Layer 3 of a small transformer language model trained on English Wikipedia (8 layers, counted from 0, width 128).
A neuron's activation on a vector x is SiLU(gate . x) times (in . x), where the dot is the dot product.

Input weights of the MLP neurons that the questions are about. A number n stands for (n - 128) times 0.002.
n14 gate: 86, 129, 103, 116, 176, 123, 124, 106, 128, 139, 147, 207, 128, 67, 89, 125, 174, 154, 161, 125, 122, 166, 163, 92, 75, 118, 66, 186, 138, 138, 156, 112, 92, 94, 93, 196, 75, 118, 167, 156, 177, 102, 153, 194, 144, 121, 142, 144, 129, 172, 171, 60, 133, 144, 102, 76, 76, 124, 95, 101, 171, 124, 99, 133, 74, 154, 108, 157, 180, 109, 143, 166, 152, 142, 110, 114, 111, 133, 87, 95, 148, 168, 132, 149, 81, 124, 145, 91, 124, 144, 116, 165, 143, 48, 146, 127, 96, 108, 167, 114, 161, 138, 180, 136, 118, 161, 96, 122, 106, 182, 110, 148, 160, 138, 129, 85, 127, 164, 192, 163, 195, 108, 143, 139, 96, 159, 86, 135
n40 gate: 149, 139, 97, 161, 65, 93, 64, 153, 143, 109, 106, 178, 92, 127, 233, 115, 164, 127, 229, 174, 125, 183, 94, 67, 100, 114, 103, 163, 106, 111, 162, 153, 63, 125, 164, 155, 66, 101, 105, 129, 121, 95, 154, 99, 49, 143, 116, 154, 165, 188, 196, 92, 159, 116, 91, 128, 140, 178, 141, 116, 178, 202, 84, 179, 171, 185, 107, 183, 54, 85, 82, 155, 107, 145, 65, 147, 75, 157, 122, 81, 133, 137, 127, 107, 120, 128, 147, 54, 166, 195, 107, 184, 184, 145, 121, 90, 135, 95, 72, 154, 151, 132, 141, 172, 83, 149, 140, 139, 122, 88, 163, 167, 187, 145, 84, 181, 79, 179, 122, 144, 129, 100, 118, 110, 112, 204, 137, 125
n79 gate: 107, 119, 162, 166, 142, 130, 92, 138, 156, 149, 91, 104, 74, 81, 143, 181, 137, 98, 93, 71, 127, 173, 169, 110, 153, 132, 128, 148, 129, 112, 99, 62, 144, 91, 106, 175, 135, 137, 121, 134, 149, 173, 150, 107, 138, 120, 118, 159, 173, 172, 119, 99, 75, 151, 111, 113, 133, 116, 111, 99, 203, 152, 160, 171, 168, 138, 145, 149, 111, 131, 189, 108, 130, 151, 174, 112, 69, 146, 147, 119, 82, 126, 38, 113, 122, 180, 123, 116, 207, 152, 125, 212, 60, 88, 199, 123, 85, 124, 75, 141, 91, 113, 159, 125, 168, 67, 94, 55, 118, 143, 167, 150, 122, 101, 103, 139, 133, 133, 169, 169, 112, 118, 167, 127, 89, 113, 171, 102
n177 gate: 174, 117, 213, 126, 64, 163, 155, 183, 141, 70, 128, 130, 94, 172, 198, 188, 160, 122, 151, 155, 141, 115, 136, 116, 191, 138, 81, 57, 180, 117, 61, 98, 164, 126, 166, 90, 107, 128, 162, 141, 146, 126, 109, 97, 63, 132, 153, 118, 125, 119, 130, 23, 108, 191, 168, 121, 104, 171, 78, 110, 101, 106, 129, 151, 142, 95, 74, 129, 120, 138, 163, 141, 159, 122, 68, 115, 158, 146, 176, 152, 143, 98, 66, 125, 101, 150, 147, 121, 123, 73, 130, 88, 189, 145, 106, 80, 142, 100, 136, 130, 91, 104, 148, 112, 100, 88, 49, 125, 85, 136, 69, 121, 162, 153, 147, 166, 130, 135, 120, 30, 203, 134, 109, 187, 157, 118, 148, 133
n205 gate: 123, 99, 171, 111, 97, 199, 80, 97, 68, 85, 98, 194, 151, 166, 126, 150, 175, 130, 193, 113, 123, 116, 133, 107, 159, 120, 164, 149, 70, 139, 180, 109, 112, 81, 80, 111, 77, 127, 91, 98, 56, 153, 194, 127, 151, 144, 59, 77, 162, 77, 116, 110, 125, 128, 96, 95, 174, 120, 164, 124, 123, 225, 151, 208, 167, 79, 79, 157, 141, 148, 123, 64, 95, 126, 47, 108, 54, 57, 166, 148, 149, 188, 94, 115, 167, 142, 172, 129, 98, 76, 136, 207, 135, 146, 65, 194, 176, 136, 125, 96, 136, 87, 152, 120, 200, 163, 90, 102, 168, 167, 113, 113, 161, 121, 83, 175, 112, 167, 119, 127, 157, 155, 196, 177, 125, 119, 96, 193
n14 in: 54, 101, 118, 133, 109, 79, 120, 147, 145, 180, 184, 86, 82, 127, 89, 119, 96, 114, 122, 109, 149, 140, 101, 123, 138, 140, 53, 130, 105, 103, 119, 116, 114, 125, 139, 136, 155, 130, 124, 170, 115, 165, 166, 131, 69, 187, 134, 122, 64, 96, 58, 121, 147, 104, 157, 175, 168, 103, 144, 163, 102, 123, 93, 119, 170, 122, 103, 135, 133, 147, 188, 132, 148, 123, 90, 88, 150, 102, 41, 127, 133, 148, 150, 105, 123, 172, 148, 176, 101, 148, 150, 197, 106, 105, 142, 114, 113, 144, 92, 81, 145, 132, 119, 166, 160, 139, 123, 136, 96, 123, 160, 154, 118, 203, 105, 112, 58, 92, 138, 148, 144, 128, 109, 109, 85, 133, 147, 158
n40 in: 92, 158, 131, 122, 190, 156, 99, 133, 78, 115, 126, 98, 50, 118, 133, 116, 77, 118, 73, 133, 141, 203, 102, 148, 132, 106, 139, 89, 182, 120, 63, 139, 145, 200, 139, 67, 150, 179, 77, 222, 66, 127, 144, 139, 103, 91, 119, 128, 137, 114, 158, 117, 176, 141, 173, 154, 97, 206, 133, 154, 157, 147, 95, 207, 71, 113, 129, 130, 179, 159, 61, 109, 93, 180, 164, 140, 75, 131, 97, 149, 124, 99, 143, 84, 92, 115, 189, 148, 78, 148, 152, 148, 91, 151, 137, 205, 78, 93, 128, 138, 181, 142, 168, 119, 100, 163, 127, 156, 175, 95, 170, 191, 138, 154, 177, 110, 102, 183, 5, 145, 170, 78, 92, 144, 95, 191, 166, 109
n79 in: 159, 157, 128, 172, 146, 143, 150, 117, 135, 170, 50, 106, 109, 141, 154, 123, 113, 111, 67, 115, 83, 75, 109, 121, 189, 130, 120, 94, 119, 115, 158, 75, 130, 134, 163, 104, 129, 118, 126, 138, 145, 210, 142, 142, 136, 141, 59, 138, 145, 169, 170, 125, 55, 95, 140, 64, 77, 119, 99, 123, 161, 141, 124, 121, 119, 139, 94, 176, 159, 169, 140, 117, 130, 115, 158, 177, 132, 169, 109, 114, 135, 136, 168, 144, 157, 85, 194, 170, 123, 140, 143, 91, 163, 72, 173, 120, 129, 123, 65, 115, 196, 141, 155, 70, 140, 168, 146, 150, 189, 147, 207, 188, 78, 129, 73, 98, 78, 167, 146, 68, 78, 124, 182, 143, 101, 137, 125, 138
n177 in: 197, 68, 108, 140, 151, 171, 138, 108, 175, 62, 146, 128, 113, 193, 130, 153, 188, 95, 100, 70, 129, 43, 99, 167, 99, 173, 147, 122, 91, 76, 108, 106, 90, 154, 147, 148, 132, 117, 126, 245, 159, 106, 86, 54, 83, 180, 171, 115, 183, 117, 103, 143, 160, 168, 172, 127, 120, 167, 132, 109, 137, 69, 145, 150, 147, 151, 163, 93, 136, 126, 211, 192, 108, 107, 149, 144, 102, 173, 80, 117, 171, 158, 88, 177, 152, 161, 156, 149, 122, 109, 61, 152, 115, 114, 127, 157, 152, 101, 120, 141, 67, 114, 37, 101, 161, 152, 137, 121, 169, 135, 64, 135, 99, 152, 166, 165, 60, 120, 169, 151, 137, 111, 54, 153, 115, 113, 97, 131
n205 in: 129, 98, 123, 114, 104, 172, 112, 81, 168, 110, 71, 111, 141, 141, 145, 90, 150, 139, 44, 153, 128, 91, 4, 133, 129, 179, 151, 126, 131, 111, 128, 113, 207, 159, 148, 135, 113, 149, 129, 92, 80, 58, 196, 135, 101, 127, 164, 118, 75, 100, 122, 153, 170, 146, 103, 131, 148, 216, 142, 117, 154, 69, 158, 142, 202, 104, 116, 140, 101, 115, 148, 102, 151, 82, 61, 173, 98, 182, 107, 136, 99, 135, 142, 185, 136, 72, 95, 131, 106, 198, 99, 86, 130, 78, 176, 106, 93, 141, 170, 133, 114, 151, 100, 173, 124, 163, 37, 123, 80, 105, 86, 46, 56, 147, 66, 118, 148, 143, 137, 114, 220, 154, 44, 118, 182, 98, 174, 202

Each question shows a token from some text and the vector x that enters the MLP there. A number n stands for (n - 128) times 0.03.

" sh": 105, 120, 90, 115, 134, 77, 106, 125, 85, 108, 131, 101, 109, 88, 96, 103, 144, 84, 115, 94, 153, 111, 127, 145, 114, 148, 118, 155, 151, 114, 152, 123, 156, 137, 140, 95, 123, 85, 132, 170, 146, 150, 84, 128, 144, 145, 130, 110, 114, 157, 118, 134, 158, 98, 119, 141, 113, 115, 128, 141, 158, 128, 102, 131, 132, 168, 96, 184, 99, 167, 154, 139, 196, 85, 153, 141, 181, 89, 222, 171, 175, 125, 105, 101, 181, 154, 148, 137, 126, 202, 135, 160, 131, 148, 98, 119, 104, 157, 106, 132, 127, 97, 128, 126, 140, 78, 117, 129, 87, 106, 148, 114, 132, 96, 124, 153, 127, 90, 144, 150, 125, 141, 91, 118, 102, 139, 170, 115
Which of these neurons fires most? n205

"or": 105, 114, 169, 137, 114, 95, 132, 144, 125, 102, 111, 91, 135, 157, 117, 119, 121, 119, 108, 87, 196, 122, 114, 168, 133, 71, 151, 146, 159, 126, 104, 106, 146, 130, 123, 135, 172, 115, 96, 160, 183, 149, 121, 187, 134, 139, 145, 182, 127, 135, 164, 164, 146, 158, 130, 92, 134, 126, 183, 154, 116, 93, 181, 72, 126, 113, 126, 139, 126, 103, 113, 192, 151, 144, 131, 100, 137, 133, 117, 144, 117, 140, 116, 120, 134, 88, 119, 85, 128, 130, 180, 109, 128, 61, 97, 125, 98, 66, 79, 127, 165, 103, 92, 165, 116, 117, 126, 83, 86, 121, 186, 136, 126, 114, 147, 188, 117, 143, 145, 145, 142, 121, 157, 95, 110, 142, 144, 85
Which two neurons fire most, strongest first? n205, n79

" Burn": 116, 116, 136, 99, 89, 91, 95, 172, 117, 110, 89, 132, 125, 103, 92, 108, 116, 106, 100, 105, 134, 162, 133, 119, 117, 110, 177, 162, 154, 104, 145, 131, 119, 160, 113, 159, 110, 130, 76, 194, 108, 133, 105, 121, 131, 120, 149, 108, 102, 137, 118, 164, 153, 191, 150, 154, 113, 122, 119, 152, 112, 110, 121, 81, 142, 151, 80, 139, 84, 137, 126, 146, 174, 60, 118, 112, 119, 142, 151, 112, 164, 121, 89, 119, 163, 119, 136, 169, 154, 146, 175, 158, 152, 97, 106, 120, 112, 137, 129, 118, 158, 104, 176, 167, 124, 140, 88, 137, 90, 102, 167, 149, 110, 138, 142, 183, 135, 120, 121, 131, 160, 118, 102, 133, 127, 158, 84, 99
Which three neurons fire most, strongest first? n40, n14, n177

"ge": 110, 94, 135, 108, 118, 123, 146, 175, 114, 122, 119, 135, 139, 193, 120, 149, 84, 104, 109, 130, 129, 131, 129, 96, 94, 161, 155, 184, 135, 146, 124, 104, 132, 135, 165, 129, 146, 114, 116, 151, 129, 170, 141, 119, 161, 122, 172, 138, 83, 174, 157, 137, 112, 139, 147, 116, 126, 95, 144, 137, 106, 89, 166, 85, 126, 171, 110, 179, 147, 131, 171, 120, 153, 55, 126, 173, 64, 143, 161, 178, 168, 162, 94, 103, 135, 69, 119, 138, 95, 103, 167, 136, 119, 125, 107, 148, 132, 92, 126, 137, 138, 49, 104, 106, 132, 140, 117, 107, 69, 124, 151, 124, 129, 110, 141, 146, 93, 145, 135, 115, 131, 113, 98, 142, 146, 128, 125, 175
The most active neuron and its activation: n177, at about 0.3

" |": 89, 127, 143, 118, 163, 117, 189, 111, 154, 121, 146, 109, 135, 157, 108, 165, 118, 115, 96, 144, 155, 121, 131, 74, 150, 106, 153, 151, 143, 112, 127, 152, 147, 143, 123, 98, 136, 100, 93, 185, 140, 142, 101, 148, 114, 110, 144, 111, 149, 118, 113, 160, 140, 140, 123, 143, 127, 81, 97, 157, 112, 101, 139, 132, 140, 122, 82, 130, 130, 152, 115, 114, 146, 119, 89, 146, 127, 125, 165, 152, 122, 119, 124, 105, 160, 93, 131, 135, 162, 129, 121, 148, 127, 126, 122, 119, 133, 122, 127, 154, 127, 85, 138, 121, 78, 113, 132, 115, 109, 96, 142, 108, 116, 164, 138, 130, 53, 153, 159, 134, 156, 178, 104, 110, 133, 171, 121, 109
Which of these neurons fires most? n177

" decided": 91, 108, 151, 85, 174, 96, 105, 167, 102, 90, 89, 128, 153, 147, 50, 164, 138, 110, 107, 135, 118, 130, 92, 133, 123, 127, 119, 110, 143, 102, 153, 133, 138, 124, 115, 112, 127, 116, 130, 170, 130, 178, 65, 147, 116, 101, 111, 141, 109, 123, 120, 142, 110, 148, 116, 104, 143, 117, 178, 134, 112, 123, 125, 87, 161, 186, 83, 173, 104, 170, 109, 122, 140, 146, 158, 68, 137, 132, 148, 139, 138, 140, 98, 96, 149, 111, 119, 161, 93, 155, 141, 136, 116, 94, 157, 112, 118, 133, 139, 122, 134, 65, 112, 164, 101, 99, 113, 193, 148, 125, 124, 180, 130, 140, 156, 128, 104, 143, 162, 102, 197, 161, 91, 145, 125, 149, 174, 106
Which of these neurons fires most? n14

",": 144, 119, 96, 137, 115, 109, 118, 152, 110, 115, 122, 133, 103, 132, 143, 117, 108, 135, 78, 146, 157, 156, 150, 105, 132, 132, 116, 162, 127, 92, 106, 185, 163, 147, 117, 88, 126, 131, 90, 130, 173, 103, 156, 141, 100, 139, 133, 118, 108, 111, 121, 142, 154, 111, 113, 169, 124, 83, 96, 114, 122, 124, 141, 67, 142, 166, 112, 139, 107, 171, 137, 152, 158, 110, 134, 170, 109, 95, 131, 162, 119, 117, 131, 80, 137, 149, 132, 128, 138, 98, 168, 131, 117, 94, 138, 125, 176, 90, 147, 160, 141, 45, 118, 160, 79, 141, 130, 154, 151, 80, 169, 74, 120, 160, 160, 116, 106, 140, 177, 123, 152, 175, 87, 109, 124, 150, 153, 119
Which of these neurons fires most? n79

" season": 94, 98, 166, 146, 144, 110, 142, 144, 145, 109, 95, 123, 135, 111, 137, 162, 113, 123, 111, 106, 127, 121, 117, 97, 98, 106, 155, 118, 136, 69, 108, 160, 164, 140, 149, 129, 130, 136, 130, 152, 126, 104, 75, 143, 146, 139, 112, 127, 75, 131, 135, 149, 109, 136, 143, 102, 143, 79, 142, 166, 146, 79, 109, 101, 157, 166, 96, 154, 148, 171, 142, 119, 137, 110, 88, 135, 112, 156, 144, 195, 163, 139, 98, 123, 168, 105, 128, 155, 61, 135, 175, 193, 140, 115, 68, 111, 123, 127, 138, 172, 143, 95, 154, 108, 94, 115, 107, 103, 155, 110, 194, 129, 111, 160, 89, 183, 117, 177, 142, 87, 118, 111, 87, 171, 132, 135, 126, 113
Which three neurons fire most, strongest first? n177, n205, n79

"ut": 115, 170, 171, 100, 122, 141, 134, 124, 95, 99, 146, 112, 94, 106, 101, 138, 107, 66, 104, 146, 103, 119, 86, 173, 84, 105, 193, 105, 161, 123, 144, 114, 139, 133, 168, 111, 105, 109, 128, 145, 186, 116, 134, 103, 148, 142, 145, 108, 125, 172, 103, 141, 131, 111, 136, 118, 164, 126, 166, 162, 77, 100, 143, 116, 180, 132, 111, 174, 91, 180, 134, 135, 146, 119, 78, 119, 192, 92, 191, 134, 122, 152, 114, 107, 140, 113, 89, 130, 127, 144, 97, 178, 67, 183, 165, 100, 112, 103, 110, 137, 125, 89, 90, 132, 135, 128, 116, 128, 90, 126, 172, 91, 135, 135, 158, 185, 153, 115, 179, 123, 102, 112, 117, 142, 100, 148, 137, 93
The most active neuron and its activation: n40, at about 0.11

" ref": 144, 122, 87, 90, 170, 123, 108, 141, 86, 128, 96, 122, 153, 142, 91, 134, 148, 130, 89, 131, 128, 149, 192, 131, 140, 149, 109, 137, 130, 80, 140, 132, 168, 123, 110, 97, 144, 119, 126, 153, 122, 164, 60, 112, 220, 117, 106, 150, 130, 148, 114, 149, 128, 171, 108, 110, 138, 127, 164, 153, 111, 129, 101, 114, 115, 173, 99, 194, 85, 150, 150, 74, 147, 167, 117, 135, 82, 141, 172, 123, 180, 109, 117, 102, 143, 90, 157, 102, 97, 138, 92, 131, 103, 187, 127, 144, 115, 121, 124, 108, 149, 118, 164, 169, 100, 74, 128, 156, 61, 122, 178, 55, 76, 115, 119, 133, 126, 117, 143, 166, 164, 121, 115, 148, 132, 93, 155, 110
Which three neurons fire most, strongest first? n177, n14, n205

" as": 99, 181, 167, 139, 158, 131, 114, 160, 100, 144, 130, 123, 104, 149, 171, 164, 152, 113, 138, 114, 156, 133, 83, 106, 97, 86, 143, 151, 129, 59, 128, 115, 115, 156, 113, 78, 112, 135, 105, 177, 111, 112, 135, 154, 101, 113, 105, 139, 86, 143, 188, 155, 109, 153, 109, 133, 130, 108, 140, 119, 140, 100, 98, 102, 165, 164, 90, 149, 146, 138, 143, 93, 114, 129, 116, 133, 139, 143, 109, 138, 170, 187, 107, 90, 128, 133, 165, 157, 109, 154, 177, 146, 136, 160, 98, 101, 135, 119, 109, 90, 159, 86, 149, 129, 77, 98, 141, 193, 144, 129, 143, 153, 122, 130, 146, 127, 95, 135, 182, 106, 156, 144, 154, 57, 147, 91, 89, 92
Which two neurons fire most, strongest first? n40, n14

" check": 125, 106, 125, 104, 130, 112, 107, 122, 102, 132, 87, 135, 135, 86, 127, 115, 143, 121, 122, 114, 137, 126, 114, 120, 77, 114, 157, 105, 112, 96, 136, 133, 139, 149, 123, 107, 138, 110, 110, 187, 124, 124, 91, 170, 184, 143, 146, 151, 105, 134, 107, 159, 144, 172, 138, 95, 140, 70, 127, 153, 91, 96, 128, 113, 145, 141, 93, 205, 103, 155, 157, 109, 160, 131, 151, 128, 120, 148, 174, 141, 179, 116, 117, 111, 146, 75, 142, 138, 92, 183, 154, 146, 119, 161, 86, 107, 120, 157, 135, 99, 147, 83, 133, 129, 74, 115, 118, 211, 85, 132, 188, 121, 129, 160, 123, 145, 106, 153, 94, 93, 164, 121, 86, 142, 129, 159, 150, 144
Which of these neurons fires most? n40

" r": 122, 152, 128, 132, 93, 79, 106, 166, 100, 112, 163, 118, 114, 96, 96, 160, 164, 117, 108, 106, 187, 117, 153, 109, 174, 113, 140, 135, 149, 97, 105, 141, 121, 84, 157, 82, 135, 126, 133, 188, 125, 133, 88, 173, 173, 134, 124, 141, 139, 118, 162, 154, 99, 83, 110, 107, 122, 130, 129, 136, 137, 103, 84, 126, 116, 116, 84, 179, 79, 182, 119, 128, 181, 127, 132, 148, 119, 109, 158, 165, 161, 119, 131, 110, 173, 128, 62, 123, 159, 133, 173, 104, 125, 138, 137, 110, 128, 129, 115, 72, 106, 112, 150, 159, 135, 101, 123, 186, 113, 143, 135, 108, 140, 99, 135, 183, 106, 126, 188, 166, 138, 123, 85, 121, 90, 111, 127, 101
The most active neuron and its activation: n205, at about 0.21

"ton": 115, 64, 135, 148, 87, 84, 148, 131, 105, 146, 112, 117, 146, 177, 143, 135, 127, 107, 111, 143, 145, 121, 137, 129, 69, 117, 140, 156, 169, 115, 129, 139, 145, 127, 127, 148, 144, 106, 99, 174, 154, 136, 89, 156, 140, 121, 138, 124, 97, 152, 137, 140, 166, 159, 168, 89, 129, 71, 115, 163, 113, 110, 176, 44, 142, 114, 121, 130, 155, 159, 145, 117, 164, 106, 110, 111, 123, 103, 129, 157, 143, 141, 105, 101, 143, 83, 111, 147, 112, 189, 194, 139, 167, 110, 133, 100, 136, 115, 126, 161, 140, 84, 116, 202, 95, 113, 122, 118, 85, 125, 110, 144, 142, 103, 109, 160, 86, 149, 145, 94, 137, 134, 123, 124, 133, 138, 133, 117
Which two neurons fire most, strongest first? n40, n79

" Ha": 87, 171, 118, 112, 133, 102, 110, 143, 104, 107, 111, 104, 123, 109, 118, 163, 158, 156, 110, 78, 137, 165, 123, 146, 175, 95, 122, 178, 127, 96, 143, 118, 171, 135, 147, 138, 98, 125, 77, 190, 157, 153, 96, 145, 164, 121, 131, 144, 122, 129, 127, 184, 181, 110, 126, 140, 108, 128, 135, 120, 96, 158, 123, 88, 138, 111, 82, 164, 85, 145, 159, 161, 159, 91, 113, 119, 107, 130, 166, 133, 180, 118, 108, 109, 164, 100, 127, 115, 147, 159, 127, 125, 118, 161, 126, 147, 123, 73, 135, 107, 155, 116, 141, 160, 106, 127, 92, 130, 100, 136, 98, 66, 110, 127, 112, 137, 133, 92, 105, 138, 183, 134, 95, 127, 139, 113, 105, 138
The most active neuron and its activation: n205, at about 0.11

".": 130, 163, 116, 150, 143, 114, 159, 108, 78, 105, 155, 133, 169, 120, 159, 170, 102, 118, 98, 76, 132, 120, 121, 109, 119, 156, 152, 144, 129, 111, 112, 171, 152, 100, 121, 82, 159, 120, 113, 146, 136, 162, 104, 197, 164, 132, 116, 142, 157, 130, 126, 138, 157, 147, 130, 147, 106, 100, 98, 122, 124, 111, 144, 82, 136, 71, 131, 163, 206, 161, 127, 112, 143, 82, 66, 133, 120, 159, 141, 159, 166, 114, 109, 109, 138, 112, 131, 114, 145, 148, 121, 138, 126, 129, 119, 60, 92, 153, 135, 125, 154, 84, 94, 141, 77, 129, 129, 83, 94, 139, 165, 161, 148, 119, 128, 200, 105, 152, 120, 127, 85, 168, 89, 116, 128, 127, 164, 113
Which two neurons fire most, strongest first? n205, n14

" home": 67, 60, 138, 126, 104, 99, 97, 134, 132, 129, 98, 122, 105, 132, 96, 127, 137, 109, 96, 101, 225, 90, 112, 128, 83, 94, 133, 162, 178, 122, 76, 153, 153, 156, 116, 76, 145, 122, 108, 143, 101, 142, 95, 166, 144, 119, 97, 143, 85, 136, 145, 147, 138, 167, 126, 97, 136, 93, 113, 158, 102, 93, 120, 127, 160, 165, 115, 141, 121, 154, 156, 135, 204, 116, 116, 127, 115, 158, 106, 181, 176, 141, 102, 154, 145, 86, 168, 127, 154, 153, 97, 168, 109, 124, 161, 128, 126, 133, 143, 144, 156, 60, 128, 133, 144, 130, 121, 180, 78, 133, 110, 119, 143, 153, 143, 148, 119, 150, 171, 114, 125, 148, 117, 135, 128, 129, 129, 127
Which two neurons fire most, strongest first? n14, n177

"2016": 122, 97, 139, 129, 154, 127, 137, 149, 114, 113, 116, 110, 139, 103, 149, 130, 94, 108, 91, 100, 176, 112, 166, 83, 94, 128, 180, 140, 124, 105, 142, 182, 145, 100, 101, 127, 127, 125, 66, 167, 161, 142, 54, 138, 140, 120, 148, 161, 86, 114, 197, 163, 127, 106, 155, 131, 132, 72, 101, 143, 86, 128, 156, 85, 127, 118, 114, 103, 178, 130, 123, 76, 160, 134, 94, 94, 123, 131, 158, 151, 131, 101, 149, 107, 173, 109, 145, 150, 125, 130, 131, 140, 135, 151, 78, 123, 104, 140, 145, 153, 129, 109, 138, 157, 144, 97, 124, 115, 143, 145, 109, 118, 119, 141, 122, 130, 116, 125, 170, 70, 221, 135, 92, 137, 143, 159, 132, 116
The most active neuron and its activation: n79, at about 0.14

"ace": 104, 110, 122, 104, 116, 92, 127, 122, 118, 93, 116, 89, 117, 167, 126, 134, 100, 107, 94, 109, 137, 110, 111, 114, 102, 125, 172, 136, 156, 127, 121, 125, 168, 146, 158, 148, 134, 130, 136, 142, 111, 165, 150, 143, 174, 152, 109, 117, 93, 143, 150, 145, 163, 165, 188, 85, 118, 63, 119, 147, 132, 140, 144, 73, 126, 90, 121, 179, 132, 147, 164, 134, 131, 101, 97, 120, 84, 118, 129, 196, 173, 146, 138, 108, 157, 83, 56, 126, 107, 154, 155, 152, 150, 163, 131, 134, 152, 114, 141, 134, 136, 77, 96, 154, 97, 91, 103, 113, 52, 158, 187, 119, 164, 133, 133, 124, 95, 145, 161, 99, 120, 138, 136, 125, 151, 179, 140, 133
Which two neurons fire most, strongest first? n205, n40

"box": 102, 101, 125, 106, 108, 114, 120, 128, 126, 138, 114, 125, 113, 134, 139, 129, 100, 133, 124, 81, 151, 153, 165, 127, 86, 106, 160, 101, 149, 131, 151, 140, 142, 153, 151, 150, 162, 139, 103, 199, 148, 116, 113, 101, 165, 129, 117, 138, 89, 165, 138, 162, 173, 152, 180, 64, 117, 86, 106, 181, 126, 115, 141, 115, 139, 149, 104, 135, 96, 175, 172, 128, 139, 127, 100, 134, 91, 161, 148, 114, 153, 135, 138, 111, 164, 103, 63, 139, 113, 118, 146, 155, 149, 154, 102, 114, 88, 134, 147, 102, 148, 75, 124, 139, 74, 119, 125, 104, 89, 109, 160, 109, 146, 146, 135, 127, 111, 156, 157, 104, 97, 120, 90, 131, 124, 182, 126, 90
Which two neurons fire most, strongest first? n205, n40

" the": 76, 121, 126, 164, 100, 142, 118, 156, 94, 140, 114, 153, 118, 147, 135, 111, 158, 137, 144, 110, 156, 129, 144, 106, 103, 138, 122, 129, 161, 97, 154, 178, 128, 179, 115, 108, 158, 92, 106, 159, 116, 128, 113, 159, 123, 94, 135, 146, 128, 126, 123, 161, 141, 131, 120, 123, 150, 116, 151, 116, 148, 105, 108, 122, 172, 144, 90, 163, 126, 141, 115, 133, 124, 124, 85, 115, 175, 127, 135, 92, 111, 109, 97, 121, 146, 92, 149, 174, 137, 154, 147, 140, 101, 177, 149, 108, 99, 114, 100, 102, 161, 56, 148, 165, 120, 129, 91, 142, 122, 112, 114, 82, 141, 114, 148, 156, 56, 111, 146, 150, 126, 116, 132, 116, 157, 122, 141, 157
Which three neurons fire most, strongest first? n40, n205, n79

" The": 92, 104, 139, 138, 116, 150, 115, 151, 95, 123, 126, 133, 119, 142, 107, 100, 133, 167, 128, 106, 143, 145, 128, 94, 78, 135, 121, 168, 162, 105, 163, 183, 134, 137, 136, 129, 142, 90, 126, 176, 119, 134, 123, 148, 118, 145, 123, 153, 118, 102, 115, 171, 146, 94, 137, 122, 85, 100, 147, 131, 141, 118, 123, 122, 145, 166, 97, 143, 131, 150, 156, 161, 81, 109, 94, 131, 158, 129, 156, 113, 140, 142, 86, 102, 138, 107, 96, 133, 144, 143, 113, 171, 92, 118, 118, 122, 134, 139, 141, 128, 153, 103, 153, 143, 83, 122, 95, 149, 124, 111, 125, 113, 156, 123, 162, 147, 49, 100, 158, 145, 127, 133, 88, 123, 137, 165, 112, 137
Which of these neurons fires most? n14

" p": 130, 126, 116, 116, 116, 87, 121, 122, 99, 86, 114, 113, 130, 126, 145, 128, 121, 122, 117, 105, 167, 101, 133, 145, 138, 142, 150, 157, 137, 79, 150, 164, 137, 142, 96, 108, 83, 109, 109, 178, 174, 138, 27, 207, 192, 102, 152, 140, 143, 168, 137, 157, 163, 114, 143, 132, 115, 98, 110, 155, 116, 119, 121, 136, 117, 127, 89, 148, 152, 159, 172, 116, 111, 130, 160, 173, 138, 137, 198, 83, 161, 73, 159, 145, 162, 125, 72, 131, 124, 154, 107, 136, 148, 163, 133, 104, 87, 123, 142, 134, 118, 120, 164, 85, 125, 108, 116, 142, 85, 77, 135, 88, 131, 124, 117, 138, 112, 129, 176, 117, 116, 120, 117, 138, 136, 141, 78, 90
The most active neuron and its activation: n205, at about 0.18

" players": 102, 69, 131, 145, 115, 128, 150, 118, 136, 138, 125, 106, 128, 150, 109, 151, 139, 123, 93, 87, 145, 105, 186, 117, 87, 111, 145, 151, 165, 87, 98, 150, 108, 126, 124, 153, 87, 118, 131, 191, 94, 144, 109, 145, 156, 131, 122, 106, 116, 161, 123, 175, 106, 127, 129, 93, 135, 108, 160, 165, 133, 72, 143, 114, 133, 168, 109, 142, 108, 173, 156, 115, 145, 149, 111, 91, 125, 152, 155, 156, 193, 106, 107, 112, 146, 131, 190, 131, 87, 154, 182, 145, 138, 87, 99, 90, 104, 129, 128, 106, 115, 72, 114, 138, 95, 113, 134, 181, 125, 120, 173, 107, 120, 153, 179, 134, 109, 128, 157, 125, 143, 146, 80, 113, 109, 149, 114, 110
Which two neurons fire most, strongest first? n14, n205

" w": 113, 126, 128, 77, 134, 90, 133, 145, 129, 157, 142, 113, 150, 94, 135, 120, 148, 80, 113, 127, 154, 123, 143, 170, 151, 117, 133, 159, 204, 109, 142, 145, 151, 158, 119, 121, 120, 77, 97, 179, 127, 182, 95, 114, 135, 127, 110, 126, 113, 123, 136, 113, 132, 107, 81, 118, 147, 116, 112, 163, 134, 101, 62, 151, 137, 137, 112, 153, 98, 150, 142, 157, 195, 92, 173, 142, 127, 157, 164, 128, 164, 126, 83, 128, 135, 141, 89, 130, 115, 186, 163, 138, 69, 172, 103, 118, 130, 159, 82, 120, 130, 93, 105, 146, 96, 130, 133, 178, 135, 92, 149, 110, 49, 109, 124, 145, 121, 104, 178, 145, 122, 112, 103, 109, 114, 148, 152, 102
Which two neurons fire most, strongest first? n205, n79

" for": 77, 148, 134, 114, 137, 109, 105, 157, 95, 112, 148, 142, 143, 153, 105, 152, 149, 138, 91, 145, 89, 127, 154, 99, 77, 104, 126, 155, 100, 102, 151, 151, 148, 153, 92, 123, 126, 115, 92, 173, 131, 136, 126, 104, 102, 123, 105, 116, 96, 155, 130, 170, 166, 131, 115, 158, 101, 115, 102, 145, 109, 67, 150, 124, 133, 192, 97, 127, 153, 138, 145, 112, 142, 154, 160, 111, 153, 127, 153, 138, 167, 136, 98, 114, 133, 134, 165, 140, 133, 150, 199, 147, 121, 119, 95, 134, 100, 142, 127, 149, 178, 80, 118, 157, 118, 131, 125, 165, 95, 131, 148, 161, 155, 150, 107, 113, 76, 131, 177, 102, 112, 127, 89, 63, 129, 112, 146, 118
Which three neurons fire most, strongest first? n14, n205, n40